Layer 4 of a small transformer language model trained on English Wikipedia (11 layers, counted from 0, width 64).
Take only the direct path to the model's output, skipping the later layers: a vector added to the residual stream pushes a token's score in proportion to its dot product with that token's output vector.

Output vectors of the tokens that the questions are about. A number n stands for n times 0.021.
"er": 4 -8 41 3 20 29 -35 -18 21 12 25 1 -24 -1 4 -4 16 -27 -20 5 31 20 -47 24 13 10 -8 46 -8 13 0 -10 -44 11 -3 -18 -8 -22 9 -46 -15 13 -10 -39 -6 -1 -19 2 21 -23 20 -26 2 1 -15 2 16 35 3 -5 10 -10 -36 -38
"ever": -31 47 28 21 -21 -27 11 42 3 10 10 8 4 -15 18 25 -2 8 -50 -31 -2 -4 10 9 -18 -8 10 -11 7 -14 55 3 -16 15 -14 16 13 9 -33 -5 -32 -5 9 31 -7 8 -15 24 37 -49 -35 -24 -42 16 21 -44 20 39 -38 -18 -4 -69 -7 -67
" respectively": 21 -10 -14 31 -29 -3 14 2 9 -8 17 -25 -7 -18 40 -25 35 -18 3 -26 -24 -31 -2 6 -64 -6 -7 -16 9 11 25 28 13 -19 13 23 -23 -17 -11 2 6 46 -74 18 -23 8 17 55 -43 -8 -1 6 -34 -10 33 9 -1 -36 -16 -20 8 -9 -45 11
"gent": -11 30 -5 -59 15 -20 9 -1 15 39 27 13 -4 -43 -21 42 8 26 6 -12 -66 9 -43 -30 -20 -11 -28 -47 5 34 -5 18 -12 4 14 34 -29 -17 -24 20 17 36 -57 -31 -6 -5 7 36 19 8 -14 -17 11 39 34 8 12 13 4 -24 -17 23 -5 -11
"tric": -38 39 -5 -30 44 7 2 -44 -6 -27 11 -10 26 -21 1 11 3 10 -8 -4 -49 -55 -8 14 -41 3 0 24 6 29 10 -16 -53 35 9 -2 -52 -43 -3 44 -28 -7 22 16 4 21 21 40 -25 -27 -30 34 -6 35 17 -13 -3 -3 13 13 -20 29 4 -6
"ants": 33 18 -5 6 -12 7 -13 7 8 -23 5 2 -6 -31 9 -42 17 22 -24 -3 3 9 -37 3 -22 15 -47 -9 5 -39 21 39 -36 -32 -14 -6 56 4 -7 -17 -1 -26 8 -17 -2 14 18 9 22 -48 -42 -10 -48 41 10 -41 -7 9 -24 -31 -25 12 -2 -25
" Census": -18 -23 -61 12 28 -5 -18 19 2 -8 8 21 27 -23 16 65 24 0 28 -19 7 -21 2 -53 46 30 29 -29 28 -3 2 58 13 35 -12 41 -23 -16 25 17 2 -29 46 -14 14 29 31 8 -32 -9 0 -3 -57 12 92 14 -36 -67 -23 -75 -8 -22 28 3
"play": 11 -36 -2 24 46 -48 -22 34 23 0 -16 10 19 -21 -7 43 4 2 -20 -4 -39 -46 -71 -23 -44 -3 -3 -31 9 20 40 42 -34 -2 -4 34 -9 -32 -46 0 12 23 -18 -41 -26 -27 -2 7 28 36 -10 37 4 8 9 -32 -46 5 -8 -8 7 -19 27 -30
"ice": 31 21 -29 -15 -13 29 -13 -13 -20 23 -16 -9 35 -40 -7 21 -18 17 6 -10 -31 21 -7 -13 -21 -11 -27 -7 -2 -31 -17 2 4 28 -21 21 -1 19 -8 6 -39 1 44 -5 0 18 -14 12 54 -16 -22 24 -40 2 -20 -48 -1 9 33 -4 4 3 -8 -14
" |": 17 15 58 25 8 -6 17 0 -24 35 -37 37 -30 4 -13 -22 -7 -1 -18 19 -8 -13 17 -17 22 -29 -18 21 -10 -24 -43 15 32 -18 24 -19 18 7 12 -23 4 -2 -43 33 10 -24 2 -27 -28 3 24 -6 21 -7 -21 19 17 15 -16 28 12 16 32 -15
"ted": 3 -9 16 28 -33 -16 -54 6 -17 9 6 -29 8 -31 28 76 20 19 13 6 -36 -11 -51 50 -33 28 3 10 3 7 18 41 9 11 31 -44 7 -41 1 -6 -30 14 -4 -19 9 21 1 13 -69 -33 -47 42 -26 -3 26 -22 -4 11 -21 33 8 7 18 -7
"athlon": 5 20 -22 4 20 9 -49 -28 -1 -22 -40 -24 31 -54 15 -5 34 -21 -4 -1 -54 -26 1 -44 11 19 -10 -17 8 -32 -13 38 -39 18 -27 12 10 -3 -41 -2 11 9 -6 -1 -23 20 23 -21 28 15 25 19 13 1 -17 -8 -23 40 -22 -3 -9 -8 3 -19
"king": -27 66 15 -10 -29 0 -26 -51 7 -24 3 -18 27 -28 -14 1 -2 -4 17 0 -5 -10 5 20 -21 -35 -35 2 8 32 26 57 -12 16 -8 -4 11 -5 -9 18 -19 5 -8 -3 -21 -2 5 35 -31 2 -39 8 -17 6 24 -77 8 44 -7 22 -6 12 8 3
"went": -14 27 -45 -3 -11 -41 -60 12 -11 -7 19 34 41 -27 38 18 6 42 -30 -43 7 -12 21 -16 -5 -39 5 -27 8 1 50 13 -23 12 -40 -10 -24 -10 -23 23 39 7 13 -22 11 15 -4 -13 26 2 -20 69 -9 22 60 -40 -31 -9 -19 -57 -25 -16 -14 25
"Discography": -15 5 -10 29 27 -18 2 -13 -31 -35 -8 1 36 -41 -1 -30 6 62 46 -25 -13 15 -46 1 -40 4 14 -6 34 12 17 -1 -21 -15 -9 4 17 2 -14 29 13 58 -3 -1 -33 8 44 -7 28 7 -6 40 25 -1 0 -19 -25 8 21 -14 -2 -2 17 -20
" Jane": -16 -4 15 -33 16 -33 14 15 -2 14 -7 -15 13 -10 10 7 30 -7 2 -7 12 5 -23 -9 -29 -20 31 -20 14 18 10 18 -12 -2 -9 -25 -33 -3 -33 29 1 18 -13 -8 21 -1 15 -7 45 6 -23 22 13 7 55 -27 -15 -12 -49 14 -20 11 27 3
"inomial": 18 -12 -14 15 67 -61 -6 47 -65 -57 33 5 42 -73 24 83 35 42 -8 -49 36 -46 25 -6 3 18 53 -62 19 20 44 -5 -38 34 27 19 23 -1 -46 47 21 -3 -19 -21 37 44 -5 80 -37 -4 -72 -18 -25 29 6 -25 -48 -81 -33 -52 -11 -63 -10 -28
"pass": -7 -9 -24 -65 -27 -25 -3 -17 19 -22 -15 14 -20 -18 -2 44 29 -28 -49 -40 -33 -15 -21 -36 -29 2 23 2 14 53 53 29 -17 -10 -7 36 13 -38 -23 -47 52 -9 -15 -40 4 0 -16 43 -21 5 -15 54 -25 19 20 -32 -15 21 -6 -34 -30 2 5 -27
"hromosome": -15 4 4 31 55 -32 -33 -14 -59 3 -11 -6 46 -49 67 36 23 -26 -21 -31 -16 -37 20 -36 11 31 -17 -37 10 -9 33 3 -18 -6 46 24 -10 -15 -17 -3 53 9 -50 -4 16 27 -4 -6 -42 -16 -6 -2 -13 -4 1 21 3 -43 1 -40 -48 -10 17 -9
"IUCN": 37 81 -28 10 48 -14 -55 -28 -34 -67 31 0 10 -49 -8 -12 10 2 3 -27 -73 0 26 -31 -22 22 -24 -42 52 46 43 21 -43 8 37 18 -77 -52 -17 -33 18 -17 9 -45 9 8 -2 24 -3 -63 1 36 -49 49 -8 -6 -6 -68 -38 -15 -18 16 0 -18
"]": 4 7 -18 12 19 -65 21 5 -72 36 50 27 8 -16 22 5 14 -6 48 5 -9 2 30 -41 -52 7 -18 42 5 -1 72 27 -7 62 -30 -15 -7 -46 -18 9 -28 56 17 11 22 4 37 32 -10 -13 25 14 4 -23 -12 -37 -19 -32 -33 0 0 -40 -1 -38
" and": 21 -3 14 -2 -42 26 -2 21 -6 28 -12 -38 -34 20 -32 -23 3 -11 32 18 13 -32 2 18 -1 -20 6 7 -14 -3 -4 -6 6 -24 -9 -30 10 -18 21 -6 -25 -2 -7 11 -10 -8 -11 33 9 11 -18 -7 1 -15 12 29 -12 -5 12 -8 3 12 -18 6
"aught": 9 13 -32 -3 -4 -32 -22 32 -9 21 -31 30 3 -39 -14 -9 13 14 -24 -29 24 12 -48 -13 12 -33 -13 2 7 11 71 -1 -23 59 -12 48 2 -17 -16 17 14 16 -17 -17 -8 48 -11 23 48 -11 -5 30 -47 41 -5 -13 -23 -43 -9 -47 12 13 32 -6
" lb": 26 -12 -34 -18 18 -16 19 -51 1 -40 10 -6 25 -20 46 -3 16 -11 1 -3 -18 -18 -10 -2 -13 26 -23 -43 24 -10 29 52 14 25 -31 -7 1 19 -9 -3 -22 3 -11 -47 -63 53 41 29 20 13 -8 -16 -8 -4 16 3 -7 -18 38 -9 -1 -51 46 -40
"conference": -27 -13 -44 -7 10 -7 -54 44 -29 15 -46 42 61 -38 45 69 21 22 -13 -21 -31 -24 -35 -68 -37 29 -13 -22 34 10 9 16 0 48 -20 30 -7 -5 -47 23 8 -2 -52 -1 -50 -1 7 -9 -23 -34 -75 43 27 32 19 30 -19 -1 -24 -18 -35 -48 55 -3
"sqmi": -24 19 -70 -93 -23 -51 -24 26 -19 -26 -32 -8 34 -53 32 39 14 -24 -14 -36 -29 -60 -1 -30 38 14 68 -1 42 28 36 28 22 0 -25 29 -20 -2 33 37 14 3 -23 3 -32 13 -12 47 -24 -29 -32 30 -47 -43 70 -2 -10 -37 1 -60 -62 -5 3 -50
" vocals": 11 -22 -25 33 22 -55 -7 -32 -25 -5 -24 -43 3 -12 21 32 50 55 2 -11 -10 -44 -51 -37 -79 -9 -6 -12 19 9 49 -9 -6 33 0 -32 -36 -4 -41 40 18 12 -20 -50 -29 11 49 27 7 -49 7 30 5 -7 -26 -27 -7 3 20 -2 -50 -12 43 13
" In": -5 -12 7 -13 4 14 12 13 -6 -5 8 -24 -5 13 4 -27 10 6 28 11 3 11 -2 -4 -4 3 16 -9 2 35 -1 3 13 7 3 3 25 8 2 -17 27 21 0 16 12 -7 0 -12 19 -8 11 -13 -11 -17 17 13 -12 8 12 6 13 -1 11 7
"vers": -4 29 1 5 11 1 22 23 5 16 19 42 2 -37 10 14 -2 14 8 -18 -46 -1 -13 -14 -4 -6 17 20 2 57 48 15 -37 -38 -12 50 -32 0 4 -10 2 21 59 -27 -12 24 -7 3 6 21 11 16 -20 -2 29 -3 10 13 6 29 -14 -4 -3 -10
"ending": 4 31 16 57 -8 7 -31 -7 19 -1 -36 -10 13 -37 -3 1 -7 16 -2 -20 14 -23 -22 -16 -25 -1 -38 14 11 -30 12 11 -23 3 -35 26 14 -33 -58 9 4 4 19 21 8 7 11 19 -37 -18 -23 31 -46 12 30 -23 -5 25 -19 -42 -7 2 -7 8

Each question shows what one neuron of this layer's MLP adds at an activation of 1. A number n stands for n times 0.0099.

n113: 30 -21 -1 15 -11 7 0 -14 17 0 -10 -26 20 7 -26 17 11 32 -6 21 7 -22 8 5 9 4 -17 11 5 -16 -3 -31 2 20 -13 56 -13 -22 16 9 6 -28 -23 4 24 25 -17 -11 -10 -14 25 13 -7 -13 -1 0 5 -16 12 10 12 18 32 -4
Which of these tokens does it push up most? "aught"

n148: 52 -21 2 6 32 -13 4 10 13 10 39 17 14 19 14 2 5 -3 -2 -1 -22 -8 -6 -3 24 -21 -3 -9 17 4 16 2 3 -5 9 9 5 -24 23 0 19 -13 -4 -8 17 -19 23 -35 -8 41 -5 -20 -13 13 19 42 -17 -12 10 -12 15 0 8 16
Which of these tokens does it push up most? " Census"

n39: 1 17 12 -8 -7 27 -12 4 -5 7 -6 -39 12 -15 -26 -17 20 6 2 11 -6 11 -16 -18 19 2 3 22 -6 -3 21 34 15 -1 1 -6 19 3 -24 20 26 17 7 8 -6 -8 22 -28 41 15 27 14 -28 -15 -16 29 -2 17 3 -3 -34 -36 -4 -18
Which of these tokens does it push up most? "athlon"

n31: -5 6 7 16 -4 -34 -24 3 7 0 -2 -4 6 25 -7 16 5 -12 0 26 12 -3 10 -8 -19 -23 22 21 -34 21 -10 -15 -6 -8 11 22 -1 8 -6 3 30 29 1 26 7 19 15 -4 -15 -12 25 -12 -29 13 24 -17 9 -23 9 -29 -2 -7 -29 10
Which of these tokens does it push down most? " lb"

n74: -16 10 -4 -16 -3 5 47 19 -33 -15 13 25 3 38 -11 10 12 18 7 -11 -4 -8 -4 9 7 0 -6 -34 -15 -9 27 28 13 28 20 21 -9 -23 -9 21 28 20 26 12 27 0 3 -36 -10 34 -14 40 16 0 2 0 -14 3 -8 -5 -7 12 7 13
Which of these tokens does it push up most? "went"

n46: -26 -18 -3 -28 20 -12 24 19 16 42 -8 -15 0 24 1 -15 -15 -1 1 13 8 -15 4 9 -40 -14 12 5 16 7 10 10 -11 -34 2 -25 -7 26 -76 -10 24 -14 19 -19 3 -27 2 7 60 0 19 -22 17 -39 0 -26 9 29 4 -8 -20 0 7 5
Which of these tokens does it push up most? " Jane"

n96: -11 -20 -21 14 4 8 21 -5 5 15 -10 29 -8 9 11 -12 17 -15 -33 4 0 -14 1 -12 6 0 -22 -24 -6 9 -26 -12 3 4 12 -24 4 -34 7 -30 56 22 24 0 -5 10 -26 13 -9 6 23 -8 4 -16 27 -21 -11 4 11 -8 4 -7 -32 -13
Which of these tokens does it push up most? "pass"

n166: -6 35 -3 -27 17 -14 9 12 26 9 -17 15 4 20 -5 20 -9 -12 -11 10 -38 5 7 28 8 3 -20 -6 -7 7 47 -17 -21 18 14 -24 1 -8 -44 -33 -18 -16 15 27 4 -1 19 17 -8 16 -15 -27 -13 0 8 8 -7 8 -2 34 -51 33 53 -24
Which of these tokens does it push down most? " respectively"

n161: 0 -15 -20 -3 -18 14 -23 -28 10 -2 25 58 49 7 10 28 -19 21 -11 -52 -20 -15 -2 12 -7 -36 -7 -30 6 15 22 30 -4 18 0 -6 31 9 -17 6 -15 -4 1 16 -4 2 -6 14 3 -13 6 8 24 -2 19 -21 -5 4 -27 8 -8 6 -27 -21
Which of these tokens does it push up most? "went"

n187: 25 15 -2 6 -44 -40 37 -25 11 13 -33 7 -15 42 7 -28 4 31 5 -1 28 -7 13 15 -17 -9 2 2 20 43 5 42 13 -26 -23 8 3 8 -15 2 -1 -17 -18 -5 1 -12 -8 6 -17 4 -5 17 -9 -39 -9 28 10 -33 27 -27 40 -3 -19 -23
Which two tokens does it push up most, strongest first? " respectively", " and"

n9: -57 17 12 -3 -16 5 -22 5 18 26 -13 -30 -25 -4 15 1 5 -24 -19 -15 -9 -5 6 -16 -45 9 30 -30 37 -12 -11 7 2 -19 -4 1 6 -9 15 6 27 -25 13 8 6 12 9 10 1 25 8 1 -29 -33 -18 -18 -35 20 -7 -2 -7 -21 -22 23
Which two tokens does it push up most, strongest first? "pass", "sqmi"

n54: 46 4 3 -40 15 -27 38 -5 1 -14 17 26 -18 -25 -40 -11 8 -1 10 11 -4 15 -5 17 4 8 16 12 3 -1 -40 -12 -4 8 -5 17 -35 5 2 -18 -2 16 -11 18 1 1 5 6 19 26 -2 6 24 -6 -21 15 -16 -8 5 9 12 16 -2 15
Which of these tokens does it push up most? "gent"

n175: -2 -7 -13 17 -13 -5 24 17 -13 -5 -2 16 -18 4 20 -8 -10 -21 16 -10 4 18 -20 23 34 25 15 -13 29 -28 9 -20 18 41 -4 9 -17 25 16 23 -3 9 9 53 -31 -17 -23 -7 9 -4 17 -43 -14 -38 -12 5 23 -1 -3 10 17 3 -19 -3
Which of these tokens does it push down most? "pass"

n90: -3 -2 19 -17 4 5 -1 6 -15 21 -1 -4 17 33 -2 -4 -13 -2 -18 -32 1 -28 5 -11 -21 -22 32 11 36 8 37 12 -19 7 33 17 2 8 34 -4 -2 50 -32 6 1 -16 32 18 -18 16 9 1 9 -17 12 37 18 6 14 21 9 -11 1 -1
Which of these tokens does it push up most? " respectively"

n178: 29 11 -19 15 -38 -14 -4 11 -18 -31 -20 -24 16 -23 -9 12 46 -8 -10 2 -5 -15 -2 -23 -27 -4 -31 23 24 14 -5 -8 19 -37 -18 -15 6 -18 5 -47 -13 -43 -10 -22 5 21 -25 40 -29 15 -26 3 6 36 8 -35 -2 -12 -2 -17 3 12 -39 -6
Which of these tokens does it push down most? " In"

n6: -16 29 11 -54 19 12 -6 12 -8 30 12 -26 -1 5 18 15 4 -9 -11 -12 -27 -25 -1 -1 -12 -25 -9 -7 23 26 22 21 1 2 7 0 -23 -15 -37 34 12 25 -18 -14 0 4 -20 1 32 -12 -6 -17 11 -6 9 -30 -19 31 3 -2 -6 13 -2 24
Which two tokens does it push up most, strongest first? "gent", " Jane"

n115: -5 -26 -7 0 3 -34 2 10 -7 -11 7 0 -25 -33 -24 -6 -7 13 -9 5 9 -35 26 -40 0 -32 -6 -3 17 -24 39 -3 3 7 -7 -4 -26 26 -21 4 -17 -3 16 -21 -25 -17 -15 15 -22 3 25 -32 -14 -12 9 8 -18 27 14 -9 -26 14 7 25
Which two tokens does it push up most, strongest first? " vocals", "sqmi"

n94: 45 -10 -38 -2 11 -6 -12 29 39 18 -11 4 21 -11 19 -26 -7 -8 -24 4 -18 20 -6 -49 0 -40 -28 16 -31 4 10 -14 -9 -22 23 18 -17 -3 -13 -14 5 -17 24 19 19 8 -4 -2 -29 26 24 20 -48 -30 9 -24 38 15 9 9 37 4 -43 -37
Which of these tokens does it push up most? "vers"

n124: -20 -29 -4 20 -10 -12 -3 -9 -24 -1 -16 26 1 -31 21 36 -14 -9 -15 -19 -9 -1 0 -17 -41 -16 -17 1 80 -14 11 15 -46 -8 46 -14 18 11 5 20 5 -4 17 30 10 9 -1 21 2 12 0 3 -17 -7 -17 3 -15 5 -9 13 14 15 -20 10
Which two tokens does it push up most, strongest first? "inomial", "hromosome"

n131: 11 0 -8 -6 -6 35 -2 -4 2 -26 24 22 23 23 -4 2 12 41 49 -25 51 -20 33 14 15 5 -9 -9 5 -10 0 42 -14 11 9 10 -37 19 41 12 8 -11 16 32 -17 -19 -32 -37 -2 7 -19 -3 -20 21 6 22 -34 -37 -12 2 22 -29 48 20
Which two tokens does it push up most, strongest first? " Census", "inomial"

n125: 12 16 -1 -19 -13 23 6 -5 -28 -16 -13 33 36 43 33 -23 13 7 -23 2 20 -35 31 -2 16 -31 13 44 -14 -1 32 -3 -1 -9 -15 -4 -7 -12 -17 10 -2 -51 -10 -5 5 -7 -12 -21 24 -19 36 -15 6 2 -12 16 22 -38 2 14 0 10 1 -5
Which of these tokens does it push up most? " |"

n7: -2 5 -7 16 -20 -32 2 22 18 3 -30 -46 -8 -48 -21 -11 2 -33 3 38 30 16 -24 -16 -11 42 21 62 -1 -23 -28 -18 -30 -18 9 -7 -32 36 25 -19 -16 -13 -6 12 -14 -25 21 17 24 31 -41 -23 23 14 -4 4 7 -5 -2 -7 -8 20 21 7
Which of these tokens does it push down most? "went"

n127: 34 -4 -6 29 -16 4 -2 -16 0 -24 31 -1 -18 -19 16 -18 13 1 -31 -24 44 16 -9 5 14 -2 -13 13 25 -12 6 29 -18 2 16 -23 22 26 -6 -21 23 1 -1 17 -8 15 13 36 -10 -32 -1 -9 -32 -12 -34 -6 -58 9 -22 -4 10 18 -13 -16
Which two tokens does it push up most, strongest first? "ants", "inomial"

n167: 14 18 16 -1 10 -31 4 7 -24 -9 -5 -9 8 -51 12 -11 9 1 20 -44 -13 -11 1 -15 -9 -25 -7 -4 59 6 20 -31 -3 -14 29 -23 -13 -13 3 -1 -13 24 -19 -11 7 -6 2 -12 -8 -39 9 14 -4 15 3 1 -22 24 -25 -28 3 -7 4 62
Which of these tokens does it push up most? "IUCN"

n137: -18 -25 49 -4 17 -5 18 37 22 5 -17 11 25 35 41 -19 28 -13 -23 -27 34 41 40 -14 4 39 12 -2 -19 -7 -4 19 -31 5 15 10 17 -6 6 -28 41 9 -7 9 -4 25 28 -17 -6 2 -9 -34 29 -22 -3 21 15 -13 16 -8 -18 -30 -6 -5
Which of these tokens does it push up most? "hromosome"

n70: 26 -5 3 -21 11 5 -11 29 19 0 -23 7 -8 12 32 -27 -14 -51 -30 -1 -12 0 -6 -5 -35 -20 7 8 32 34 -4 -48 5 -25 -20 -16 28 4 3 -9 33 -26 16 -21 1 -7 -5 -9 -1 2 -35 29 -5 -27 11 5 -40 -26 6 -4 -15 41 -19 -26
Which of these tokens does it push down most? "]"

n66: 4 -34 -9 19 15 2 -37 20 -12 3 8 -11 -48 19 -24 -3 15 0 21 8 3 13 11 0 29 -4 13 18 -22 -11 -27 19 9 -8 17 41 -11 -6 48 2 -32 -6 12 -17 2 -47 -7 0 -6 -9 20 21 10 27 -10 19 31 -51 8 -38 21 -10 5 -11
Which of these tokens does it push up most? " Census"

n44: 12 14 5 10 2 6 -27 -1 15 0 25 -17 26 1 67 -13 -7 23 -34 -10 -49 -3 3 4 8 19 -1 7 2 -10 -10 16 -15 -27 8 21 15 7 -9 -22 -3 -21 -27 4 -2 -3 -8 24 -13 5 23 -6 -13 -4 0 13 -26 -10 44 -14 -20 -8 24 -21
Which of these tokens does it push down most? " Jane"

n29: 9 20 -40 -7 19 -3 -23 4 12 29 -21 14 -6 17 12 -13 3 7 12 -42 -5 19 -34 18 -1 20 -2 19 56 6 -2 -16 14 -3 -7 -6 31 19 -2 -10 48 13 12 13 -3 -6 13 -56 17 -8 7 0 19 -13 -15 9 10 -20 -2 18 0 11 -15 -13
Which of these tokens does it push up most? "Discography"

n132: -22 5 10 32 16 11 23 30 -19 -1 5 34 42 -36 -5 7 8 26 3 15 -17 -9 -23 -18 -3 13 -10 -18 -25 6 -16 17 -26 -2 11 30 -33 -28 10 -14 -10 22 49 4 -20 8 -9 2 -2 -3 -10 -3 -20 -51 -22 -21 2 2 -15 6 -5 9 3 12
Which of these tokens does it push up most? "vers"

n95: -28 13 -4 24 -9 -47 -12 -56 -15 4 -8 -14 6 -29 19 37 40 39 -16 -3 -29 4 -43 -11 -1 12 -21 7 -16 -2 12 7 0 22 -14 40 -13 17 13 0 -1 9 1 -9 17 9 53 37 -3 -16 -11 20 21 12 -26 -48 11 -5 -8 16 17 -1 -11 21
Which of these tokens does it push up most? " vocals"

n48: -14 -2 -12 4 13 -13 -19 -12 -15 -28 16 -20 10 27 -5 11 -6 9 24 -1 -2 17 -5 -15 -25 6 1 -25 34 -4 21 -38 0 4 20 34 -6 52 3 -17 -16 -21 -14 -5 -4 -3 24 -66 -16 -20 18 -29 4 -11 -10 -2 -6 32 12 22 -25 -15 -23 10
Which of these tokens does it push down most? "aught"

n33: 15 17 -14 8 -8 2 18 6 23 7 -7 5 2 -83 0 10 4 19 8 -14 -11 22 -11 -29 -8 35 -41 -16 -56 -7 -19 -1 22 -14 7 -11 10 13 -6 30 -26 5 7 -13 2 -1 -27 -6 11 -14 -13 29 -11 -6 24 -27 28 32 -10 37 17 32 -20 -20
Which of these tokens does it push up most? "ice"

n52: 37 -11 4 19 32 0 -10 -3 1 -14 9 17 28 -25 18 -16 27 23 -46 9 12 44 10 -33 -33 -6 -31 -8 6 0 -1 -44 12 54 15 -4 31 -19 -3 -21 18 -4 -6 9 -9 -7 6 -19 -6 -6 -15 -12 40 7 35 3 -14 -1 17 7 17 -31 4 -16
Which two tokens does it push up most, strongest first? "conference", "inomial"

n104: 45 15 0 -19 4 -31 -26 -18 10 -7 5 15 10 56 -3 -34 -4 -15 12 -6 26 2 -4 -25 -10 -17 -5 -23 29 -22 2 14 -8 30 23 7 9 1 -3 16 -4 10 -26 10 9 -20 4 33 -7 -53 -22 -5 13 18 2 -5 8 -20 -1 5 22 19 -25 -5
Which of these tokens does it push up most? "IUCN"

n87: 8 12 -13 13 -67 20 6 29 26 27 -8 -37 7 0 -29 6 -7 -19 -11 11 -16 13 -6 28 -13 -14 5 5 -22 -27 -10 -2 0 9 10 6 -6 9 33 -13 -6 3 3 17 -28 -8 -27 14 -13 -33 -2 1 -16 -19 -44 33 6 9 5 -17 23 -19 32 15
Which of these tokens does it push down most? "inomial"

n160: -31 0 -6 -6 -1 19 -43 7 -70 -2 -24 30 34 -22 36 23 22 5 -1 8 -8 -1 -10 -2 -3 6 5 -18 -18 12 20 -2 5 21 -24 -18 3 12 -30 -12 -11 54 -49 15 0 7 -5 11 -8 1 -12 -12 0 1 -21 -8 2 9 -41 -13 5 16 -19 -24
Which two tokens does it push up most, strongest first? "conference", "inomial"

n86: 6 -14 -22 16 -36 29 0 57 -5 26 -27 4 -4 17 2 -28 1 -22 -17 40 4 -17 -2 -3 8 0 -22 11 15 -23 -9 -43 -6 -26 -5 -29 20 0 -6 -31 11 17 22 3 -13 -35 9 0 -2 21 7 5 -10 -29 -6 -6 -27 20 -7 25 0 27 -31 -18
Which two tokens does it push up most, strongest first? " and", " |"

n85: 23 3 5 6 18 1 9 3 -27 0 -40 -12 24 50 -6 3 -12 -24 1 13 2 7 34 34 -30 -26 -8 13 -26 -44 11 11 22 -15 9 -23 0 2 -6 12 -19 1 -11 24 -19 -23 -27 -30 -17 9 11 -5 28 -26 6 53 16 7 -4 -3 -42 7 -1 -17
Which two tokens does it push up most, strongest first? " |", " and"

n71: 9 11 8 -9 -2 -39 -12 -18 29 20 -13 -1 -8 -13 -14 2 -4 -3 -11 2 6 -16 4 -2 -19 8 -15 14 9 -4 19 -10 0 -20 1 8 -12 12 -16 1 6 3 27 10 -3 -10 -16 -2 9 14 0 11 6 -3 -5 5 -17 -2 8 -22 16 -15 1 1
Which of these tokens does it push up most? "play"